Layer 7 of a small transformer language model trained on English Wikipedia (16 layers, counted from 0, width 128).
A neuron's activation on a vector x is GELU(weights . x + bias), where the dot is the dot product.
The model reads these tokens: "se" " as" " a" " Nor" "man" " by" "n" "ame" " before" " the" " Con" "qu" "est" " and"

The vector x that enters this layer's MLP at each token. A number n stands for n times 0.042.
0 "se": -10 43 4 -26 -7 52 11 23 34 25 -22 -3 3 -18 -47 -14 -2 -63 26 4 -14 -9 26 -34 16 37 -9 7 -18 10 4 -12 4 -29 -18 -4 -12 8 7 -24 -32 18 -12 -14 -7 3 23 -4 11 -14 0 15 -3 -37 3 11 -4 4 -3 10 47 7 -25 24 3 1 1 -29 -28 -25 9 -7 14 -5 -2 29 10 -5 1 22 -2 1 -13 0 18 43 37 -15 37 11 -11 28 -20 1 36 -27 -12 -11 39 20 -10 41 -28 -12 -20 3 2 13 2 11 23 -8 -5 17 13 29 6 -38 -5 -19 14 0 -8 14 6 -25 -21 -4
1 " as": 31 -27 26 -17 -8 20 -3 -20 6 17 -6 -24 25 -4 -22 -16 -24 -51 7 2 9 -3 28 -4 23 -9 14 -28 -23 3 2 -23 3 -30 -11 -13 -15 47 8 22 -27 6 2 -26 25 -13 31 21 -6 -3 -7 2 25 -12 -21 -7 43 23 2 37 60 30 35 14 -25 -32 -17 -39 6 -18 12 29 32 -3 7 -22 -22 16 2 26 6 19 -5 5 -27 29 -57 14 18 -1 44 8 5 -16 2 -37 17 -63 7 -5 -37 12 -6 11 20 0 -25 -15 6 15 1 -23 -7 1 19 -32 -13 -29 5 3 14 18 -9 55 54 45 -28 -11
2 " a": 49 12 14 -13 -15 27 31 -1 0 -23 4 6 19 -14 -12 19 -12 -56 -21 -10 -11 -12 5 19 31 8 28 -36 -15 -1 -4 -12 -20 17 -8 -15 -22 -12 15 11 -11 -31 -44 -29 30 -54 5 32 -3 -14 32 -26 -1 -20 20 5 13 -1 -5 44 42 -6 45 25 -3 -4 12 -39 6 8 30 24 30 18 1 -14 5 -1 28 29 -4 43 20 1 21 1 -48 -3 12 4 32 37 -1 -4 -8 -28 13 -40 27 26 -3 10 -14 -1 9 -9 7 5 0 4 -1 0 -26 -26 21 -14 -13 -28 -20 -1 -4 1 -20 53 -1 9 -45 0
3 " Nor": 27 13 -4 -32 -13 23 -4 -14 -9 -18 -33 14 1 -3 -12 -8 -7 -35 -10 2 4 -19 21 4 40 -30 -26 -10 -3 -3 33 -3 8 -10 1 -13 -17 -6 31 6 7 -31 -16 -27 10 -2 14 54 8 -29 27 14 -7 -20 -18 16 18 -35 4 14 42 -27 48 -13 -29 -2 39 -27 10 3 12 17 -1 33 15 -5 4 -37 14 39 34 21 10 3 23 24 -30 1 42 -32 -21 23 -7 -3 16 19 5 -36 -7 43 -2 25 -21 4 -27 -5 -39 -40 4 -28 18 25 12 -12 17 -25 -21 -34 21 -2 50 16 -9 27 -24 -5 -49 26
4 "man": 30 10 35 -16 -38 35 -4 17 -3 12 -33 -4 20 -18 -31 11 2 -51 -5 -12 -16 -4 34 1 53 -2 -18 -23 -15 13 9 -25 -26 28 20 -7 -7 6 -15 42 31 -30 -39 -31 44 13 7 24 0 16 18 8 -6 -57 -25 12 -8 -14 -14 32 35 -27 28 13 -44 -11 24 -14 3 9 8 19 29 27 8 -62 18 -23 17 35 17 43 7 -20 10 50 0 4 47 -13 -26 10 -7 -15 26 -10 7 -18 -70 10 30 39 -14 -16 -17 -19 -31 -45 3 -51 11 -8 -12 9 20 -14 10 -25 21 -13 8 7 11 18 24 15 -22 14
5 " by": 42 -6 19 5 -17 4 -41 -31 21 15 -26 0 25 -17 -43 43 -9 -58 -2 -14 -53 22 -13 19 54 10 -34 -33 -18 -4 -5 -44 -24 -7 8 7 -8 35 -8 34 -15 -25 0 -28 34 -25 35 19 -8 8 10 8 4 -10 -21 9 23 6 2 39 44 11 22 35 -9 5 6 -21 -16 -13 4 43 4 15 17 -9 36 4 25 19 -3 13 -23 -33 -25 33 -36 0 34 -3 28 -4 -7 6 -1 -22 -5 -27 -19 6 27 1 -14 -5 -3 8 2 -10 25 4 -12 -8 7 14 16 -16 -13 -26 15 4 28 -5 -3 58 22 15 -37 -29
6 "n": 48 46 23 -4 -12 28 -44 -15 -5 -5 -22 29 -5 -12 -47 29 -10 -50 -56 8 -7 11 -7 20 4 -6 1 -16 6 11 -19 1 -14 -5 1 -2 -21 19 -25 1 8 8 10 -52 46 -2 17 8 7 -1 68 -18 -10 22 23 2 14 22 -35 -5 41 -69 -5 -2 2 -14 -19 -29 5 -31 11 14 34 6 15 9 5 4 32 6 16 7 -4 -9 -48 -6 -13 -8 0 -2 15 8 16 -52 63 6 5 13 15 -11 6 13 7 -26 0 18 -9 -1 15 -13 23 11 -9 -8 32 -31 -10 -29 -11 -13 23 5 -16 30 15 -4 -34 13
7 "ame": 26 15 31 -10 -11 59 16 -13 15 36 -12 10 65 -1 -13 6 6 -59 6 3 -49 3 -10 24 28 15 14 -29 22 -43 -23 -21 -52 35 6 -4 -27 -5 -8 13 -5 -18 21 -66 25 41 28 0 -1 4 31 -29 -22 12 11 3 29 20 -13 -12 23 4 -7 -14 -3 -10 -11 -30 -1 -24 21 6 28 15 8 -6 19 -23 -4 18 -8 27 -59 -42 -23 28 -1 -11 -24 -27 36 14 6 -12 6 -19 8 6 -18 0 30 52 -5 -17 -14 11 1 -20 4 11 19 -15 -4 24 32 -28 -10 -21 7 4 -21 10 -32 32 -3 -13 -8 15
8 " before": 23 12 15 7 -10 42 -35 -44 23 14 -44 -33 -21 2 -23 0 -30 -50 -15 27 -37 13 -1 28 35 8 9 -24 -1 -4 -23 -28 -8 -1 -10 -29 0 61 -6 -8 -5 -7 9 -34 18 37 16 18 0 -29 8 -30 -31 17 37 -3 2 3 10 21 50 22 8 17 8 14 19 -26 -24 6 12 15 -19 1 20 2 18 34 31 22 9 4 2 -18 -59 36 -12 13 32 -9 -15 -36 -14 -8 2 -24 12 -19 -41 -2 11 23 -2 13 -25 -8 5 2 12 22 -1 -15 -2 14 25 -18 -31 -27 25 -20 28 -8 -13 56 37 24 -31 -14
9 " the": 55 20 25 -16 -42 49 -8 -25 18 -1 -22 -20 6 -7 -8 12 -21 -63 -7 -17 -43 -17 -25 32 32 41 30 -27 20 -15 -6 2 -19 -3 4 28 -21 -1 13 -7 2 -17 -28 -8 21 -35 20 14 3 -36 24 -11 -29 -5 16 4 10 -2 -25 9 44 -21 22 -4 17 7 31 -28 3 22 23 14 32 0 18 -17 4 12 5 18 3 29 -41 -32 11 25 -34 2 21 -4 12 -26 -1 -9 -5 -5 22 4 6 16 0 12 -17 -18 0 -1 14 -22 13 -6 -1 11 -7 20 24 -41 -12 -30 -12 -19 20 1 -9 50 -3 8 16 16
10 " Con": 62 8 16 -20 -22 4 7 -34 14 19 -39 12 5 34 -21 19 -14 -23 -27 -34 22 -7 24 15 51 -33 -31 -9 -5 -6 -5 17 6 -58 1 4 -30 -49 10 12 -11 -11 -25 -11 1 -18 4 33 13 -12 8 16 -4 7 -28 -29 14 -13 -25 14 53 -53 31 -25 9 39 29 -30 -1 37 -9 -18 12 44 13 -8 13 -20 -16 -2 6 -11 -22 2 28 51 -13 8 29 -16 -11 12 -1 -20 -9 35 -2 -5 -38 21 -19 -9 -14 8 -23 33 -6 -19 9 2 18 41 -8 -3 9 -24 -31 -34 39 8 46 -11 -19 35 -6 15 -15 27
11 "qu": 39 18 -4 0 13 13 14 -10 14 32 -9 27 29 -28 -12 49 -29 -21 -34 -18 -12 34 55 35 15 -13 24 -9 -20 19 -11 18 -36 -46 12 4 -54 -13 -15 -33 2 -12 -36 29 31 4 6 4 8 2 35 0 -19 -25 -23 -10 -13 17 -32 27 76 -64 32 -36 5 30 13 -21 11 2 9 -36 42 17 -13 6 21 27 8 -17 -17 -39 8 -21 40 41 -4 20 13 -23 -15 -6 30 -42 8 -6 -14 22 -16 -36 -47 -22 -4 -18 -51 -15 -25 20 24 -12 10 -5 -33 0 9 -8 3 -29 17 22 9 -5 -9 4 32 21 10 28
12 "est": 21 21 12 0 18 39 15 13 16 46 -26 -4 21 -20 -18 -33 -19 -54 -11 -17 -33 22 16 41 34 8 22 -6 3 -6 -30 23 4 1 14 -9 -44 -24 11 -1 23 -6 -18 9 -28 8 -16 -28 7 5 15 29 -14 2 -41 8 20 5 -1 8 46 -6 -6 -24 19 20 -10 -12 10 -34 10 -19 32 27 -1 -20 27 5 24 11 -4 -43 7 -51 54 94 -23 14 -38 -3 32 -11 -1 19 -25 -3 -4 -12 -16 -33 -9 -45 7 -7 6 -23 -13 4 6 -26 14 -16 -18 28 13 8 1 -36 11 1 -40 30 -14 17 -20 8 1 26
13 " and": 29 16 38 -9 0 2 -36 -21 2 9 -30 -24 -26 0 -23 6 -18 -62 -23 -31 -18 13 -2 14 20 -6 4 -25 -3 -4 -5 -5 20 0 7 -5 -32 27 -4 -9 21 9 16 42 2 -2 14 -14 -2 -13 32 32 4 3 3 22 44 -2 38 26 44 18 9 -4 0 28 -2 -36 -20 7 8 -21 51 22 15 7 5 21 16 24 4 -49 0 -12 15 52 -25 19 14 -32 12 -42 -14 25 -35 -9 2 -7 -38 -17 6 2 -9 -6 11 -4 -30 9 3 13 3 10 -1 22 2 2 -20 -36 -4 4 -2 1 0 59 11 -10 1 -20

Each question shows the input weights of one neuron of the MLP. A number n stands for n times 0.0051.

n194 (bias -0.111): -16 -25 8 -33 34 -10 -9 -7 1 14 2 23 -27 -25 44 -18 -8 -6 38 -4 -6 -9 -18 -28 17 40 10 11 28 -15 4 4 30 22 5 7 -42 -1 -5 7 0 10 7 6 19 29 -34 14 -25 -1 38 18 0 31 25 7 5 -36 22 -36 -35 -12 -4 29 5 -1 -23 7 -4 6 -13 1 -6 -6 -24 -7 12 10 5 21 -10 40 -12 29 28 23 -9 -5 10 -23 -40 -18 -23 46 24 -3 -10 7 -32 31 8 -8 -2 19 -21 13 5 -19 -10 -18 1 -29 -5 -23 10 -8 -2 -20 -1 -21 11 6 19 -10 -22 31 35 22
On which token does it fire most, and how strongly? 3 " Nor", at about 0.4

n191 (bias -0.086): 8 19 -19 -10 31 -12 2 -28 13 -13 14 9 14 -9 10 17 -8 42 1 1 1 -16 -14 2 -12 10 -3 5 42 -31 28 12 0 4 -6 -11 2 8 22 -12 19 35 -29 -39 -18 -41 42 6 9 12 23 -17 -4 -33 5 -28 10 16 4 15 -19 1 9 -7 1 -40 9 -5 13 70 0 10 -22 -2 1 41 17 -8 -11 15 -24 22 23 1 -5 -19 -14 -5 6 28 17 5 -8 -15 1 38 -2 -29 33 17 -34 -13 -10 -5 -11 -13 7 -24 12 19 -50 -13 -1 -24 24 3 10 -33 -12 -2 -8 8 28 -16 27 -13 -7 -1
It fires most on token 2 " a"

n214 (bias -0.123): 1 2 -19 -23 -30 -7 -11 -30 18 -41 64 36 -10 39 -31 -45 -15 19 -31 -3 4 -10 -61 7 6 11 27 5 5 -15 35 -8 -35 16 -3 -4 7 10 -47 26 26 19 20 10 -16 12 -35 -37 -37 1 13 17 2 15 -11 9 42 27 -18 -25 -29 7 -1 44 4 -51 -1 -24 49 -29 1 38 -18 -11 6 13 -1 -16 -19 -13 17 46 -6 2 -2 6 -2 -17 -6 10 7 -32 0 40 37 0 5 3 30 -3 -4 -4 12 24 21 17 -7 1 -1 60 -19 6 -15 -10 25 10 11 -10 7 -5 -58 6 44 -6 -8 -19 -25 -19
It fires most on token 6 "n"

n161 (bias 0.036): 2 -1 -3 -3 3 -4 -1 -4 2 -4 1 -3 0 0 1 -1 -5 -8 3 4 1 5 8 -3 3 -2 -2 1 0 0 -2 -3 3 5 -4 3 3 2 -1 7 2 -2 -3 -1 2 4 0 3 9 3 0 -3 2 -3 -4 -6 -1 8 0 5 3 3 -5 -3 2 -4 0 5 5 5 -4 4 1 -2 1 2 0 3 -3 2 -2 3 3 7 -1 1 -4 -1 -2 2 2 -3 -5 5 1 1 -1 4 5 -4 -2 3 -5 1 -1 -2 4 3 3 -7 3 8 1 4 -1 1 -6 0 -1 5 -3 -1 0 -6 -5 -4 -2 -3
It fires most on token 1 " as"

n312 (bias -0.071): -3 6 -1 15 20 -18 -11 4 17 10 9 -4 2 15 20 -11 -7 -7 19 -21 1 -15 1 28 4 10 7 13 -11 33 -8 -27 -29 -11 -16 13 6 21 3 39 18 9 -30 5 21 22 -38 -45 -28 26 36 36 22 -20 -5 -43 29 29 12 17 -20 -45 3 0 6 -17 -16 0 12 21 -13 3 20 7 -9 -26 3 0 7 -19 -6 18 -2 -11 -14 -35 -12 24 3 29 10 -9 -23 -10 4 29 33 16 -1 5 -7 15 4 1 26 -24 2 6 -11 -16 -15 -16 5 16 -12 25 33 -22 -20 -19 -5 -9 11 3 -44 -12 -50 -26
On which two tokens does it fire most, strongest first? 4 "man", 6 "n"

n230 (bias -0.133): -22 -20 -30 11 -28 2 14 -6 -6 -4 33 14 47 16 -3 -30 -9 9 10 -7 -16 -33 -2 -24 27 8 6 11 22 -13 2 -12 -16 -7 -26 10 22 -25 7 -13 9 -17 32 2 18 18 14 20 6 4 -11 -10 -35 -9 6 1 10 -9 -13 -1 -13 -5 -57 -7 -35 -9 -28 -14 4 1 13 -48 -31 29 -3 8 8 12 -24 15 -1 6 12 26 -24 -1 37 8 1 -4 21 9 -1 -4 21 0 -26 43 -16 -4 -12 15 18 -32 -5 32 5 -7 17 28 9 23 -4 -18 22 -8 34 1 -7 22 -8 11 14 -14 -12 -38 32 -4
It fires most on token 7 "ame"

n45 (bias -0.086): 12 -7 0 -16 15 -6 17 17 7 1 8 6 -34 -21 11 41 42 12 5 -16 -2 -9 31 -15 9 -8 -27 -3 -10 7 -5 18 -10 4 16 21 13 -6 -34 -27 17 5 -29 -15 -29 -21 18 0 18 14 15 11 -17 -10 -5 -13 -22 21 -8 2 -31 34 -15 -3 2 37 3 -11 16 -17 27 -14 -11 22 -47 -10 30 -21 10 16 -22 -1 18 -8 -5 -14 -35 -20 -58 16 23 37 52 14 9 -20 -41 16 -7 -11 -21 -4 -15 9 -39 1 5 25 20 22 21 14 18 -8 41 -6 -13 -4 -40 9 -8 4 -5 -24 -18 -13 2 17
On which token does it fire most, and how strongly? 11 "qu", at about 1.2

n241 (bias 0.068): -7 10 -16 16 7 -14 6 -6 9 -7 1 -6 7 -5 8 1 -4 -18 25 0 10 3 20 -13 -23 15 8 2 -2 -3 7 6 13 23 -7 3 -9 20 -31 8 7 1 -2 2 7 -5 3 -4 5 11 -4 -6 8 14 3 -18 -8 -14 9 -1 -12 23 -8 2 7 -4 14 -17 -4 20 12 3 -23 -4 27 5 3 -9 -1 11 -18 14 7 -5 -8 0 9 -10 3 10 -11 -2 -4 -19 3 16 -16 -8 -15 -8 5 4 9 -3 10 -1 7 -3 9 -3 15 -17 9 -6 -15 9 -3 -17 10 -5 -5 -14 7 8 11 -26 0 -14
It fires most on token 8 " before"

n216 (bias -0.044): -8 -31 1 9 -11 9 30 -40 -3 24 -10 18 18 -30 -2 -4 -30 7 12 -1 -9 -33 -14 -58 5 10 24 5 -3 30 31 -38 15 -29 -41 -19 25 -43 -5 1 20 -31 27 -12 -10 17 27 7 7 25 -1 20 3 31 -8 -13 -11 -15 16 -6 -5 16 -13 -19 22 -15 -16 6 13 -9 18 11 -15 46 20 18 -11 -14 17 18 12 -16 20 5 29 -13 21 3 -22 9 -19 -14 20 4 -10 14 -25 -35 -20 -14 0 -29 -9 -7 -5 14 -31 8 8 14 -4 -12 -9 -13 30 -6 32 6 -15 34 -29 -5 3 -2 -3 -23 -10 13
It fires most on token 12 "est"

n262 (bias -0.106): -31 -5 -1 5 30 -4 14 37 23 -8 -27 -7 -24 -26 34 -70 27 6 29 -9 -13 -11 2 -5 -11 10 -19 33 42 7 -53 -30 -5 -13 18 -29 -20 -30 18 24 13 -26 -25 -30 -25 -20 13 -3 -7 2 -4 12 17 20 44 36 7 -2 -9 -12 10 24 -10 -3 30 -8 -9 9 9 4 17 -11 -31 4 17 27 13 -12 22 2 -6 1 -21 26 -8 7 -9 -37 29 -21 18 5 -14 26 -33 15 18 7 26 22 -19 6 -6 42 11 -13 -3 -5 8 -6 3 -34 34 4 -16 23 2 -22 -7 8 -62 -10 -11 20 -46 -15 24 -1
It fires most on token 12 "est"

n73 (bias -0.069): -34 5 -25 24 18 -32 4 38 5 4 -11 -22 -46 7 -27 -37 41 -2 40 0 4 -10 12 -1 -12 15 -4 1 -1 3 -4 -13 6 1 3 -39 -4 -2 27 43 -6 -7 -21 0 -11 14 -14 11 16 3 -24 26 -3 17 -11 6 17 13 20 14 1 -17 45 -19 -26 -14 27 -4 -17 -11 -22 2 4 25 -7 -22 29 -8 12 3 -12 30 10 17 -2 -2 22 7 -34 -14 -22 -30 -10 -19 6 -15 27 38 -21 28 -11 -7 17 13 -1 -21 -11 -34 28 -11 0 9 -2 13 -14 3 38 -5 3 -4 -35 5 18 -13 -7 3 -5 -33
On which token does it fire most, and how strongly? 4 "man", at about 1.4

n125 (bias -0.149): -12 -6 -18 29 34 -31 -10 -11 22 -25 18 -21 22 18 -19 -29 9 3 3 -13 -6 24 -34 -15 -24 12 28 6 15 1 50 -12 -63 -3 32 3 -10 -1 -13 -20 17 18 4 -26 12 24 -7 10 -41 15 31 21 -8 27 -2 4 -2 9 -22 -16 10 -15 -3 24 6 -33 13 -23 45 -26 -17 -13 -35 -15 9 18 20 7 -41 19 -15 39 40 -14 -3 14 -2 19 -3 1 -2 40 -19 25 -6 -31 -20 -1 53 -4 32 -39 16 13 11 20 -26 -35 -1 26 -38 -7 36 27 13 23 3 -5 -6 -18 -3 11 -23 -9 3 31 -42 -29
On which two tokens does it fire most, strongest first? 5 " by", 7 "ame"

n487 (bias -0.105): 11 12 -6 6 27 -1 10 -5 -18 6 2 -39 10 19 -7 -11 28 -1 29 -25 15 -15 -7 -33 20 -9 -8 -10 -8 -5 1 21 18 20 -6 -18 0 28 -32 -6 14 -8 -9 -19 -61 17 17 -10 -7 1 5 -4 -4 -13 52 3 -4 -10 -18 -29 3 -30 -15 18 7 1 0 3 -21 -18 -9 -23 -6 -6 -10 16 -4 -12 -20 -36 5 -3 3 -11 9 -1 9 22 28 12 -22 21 1 13 10 23 7 1 -13 18 10 5 -13 -1 15 8 -7 -1 -25 -15 -4 11 0 -4 -2 7 15 -3 25 15 -18 7 5 -10 -8 9 -20 21
It fires most on token 0 "se"

n326 (bias -0.198): -41 -29 -28 11 15 -13 -16 -11 -13 -13 13 -12 -1 -14 34 -62 -28 -1 19 11 -21 -35 -13 -25 1 35 -4 -19 5 -14 13 21 26 -12 14 -30 -36 10 -25 40 -6 16 -10 -1 -36 46 31 -7 21 -43 -16 10 12 7 12 21 81 1 -2 -12 21 19 20 -22 -32 -22 8 -7 38 -26 -4 11 9 -20 26 -7 -3 4 -12 -5 -26 -11 17 13 33 -40 15 -6 -1 2 18 -27 14 -11 -19 24 9 67 61 -30 29 -39 1 -16 30 12 34 3 23 36 9 27 -41 35 -4 10 33 -13 -48 -20 -26 -61 21 -18 -37 7 3 27
On which token does it fire most, and how strongly? 12 "est", at about 0.079

n267 (bias -0.095): -6 -29 -25 -40 12 3 28 -2 -15 -9 10 -47 -17 -35 14 -6 13 18 1 29 5 34 -1 -32 13 0 -4 16 26 5 12 -18 -18 -38 -32 16 5 21 -22 47 17 6 -27 16 -30 -5 34 5 -1 -37 24 -16 8 -11 -6 -15 8 8 -7 32 7 10 7 3 -6 -47 27 -16 -9 -36 15 11 7 34 22 -1 -6 -26 23 -7 29 35 17 33 -32 -45 14 8 -19 -23 40 -54 1 9 -15 16 1 11 -23 2 -18 -25 26 -27 -37 -8 30 4 -5 25 -7 -45 7 5 2 -11 1 -1 -15 14 3 52 26 -20 12 -8 -20 -15
On which token does it fire most, and how strongly? 1 " as", at about 1.5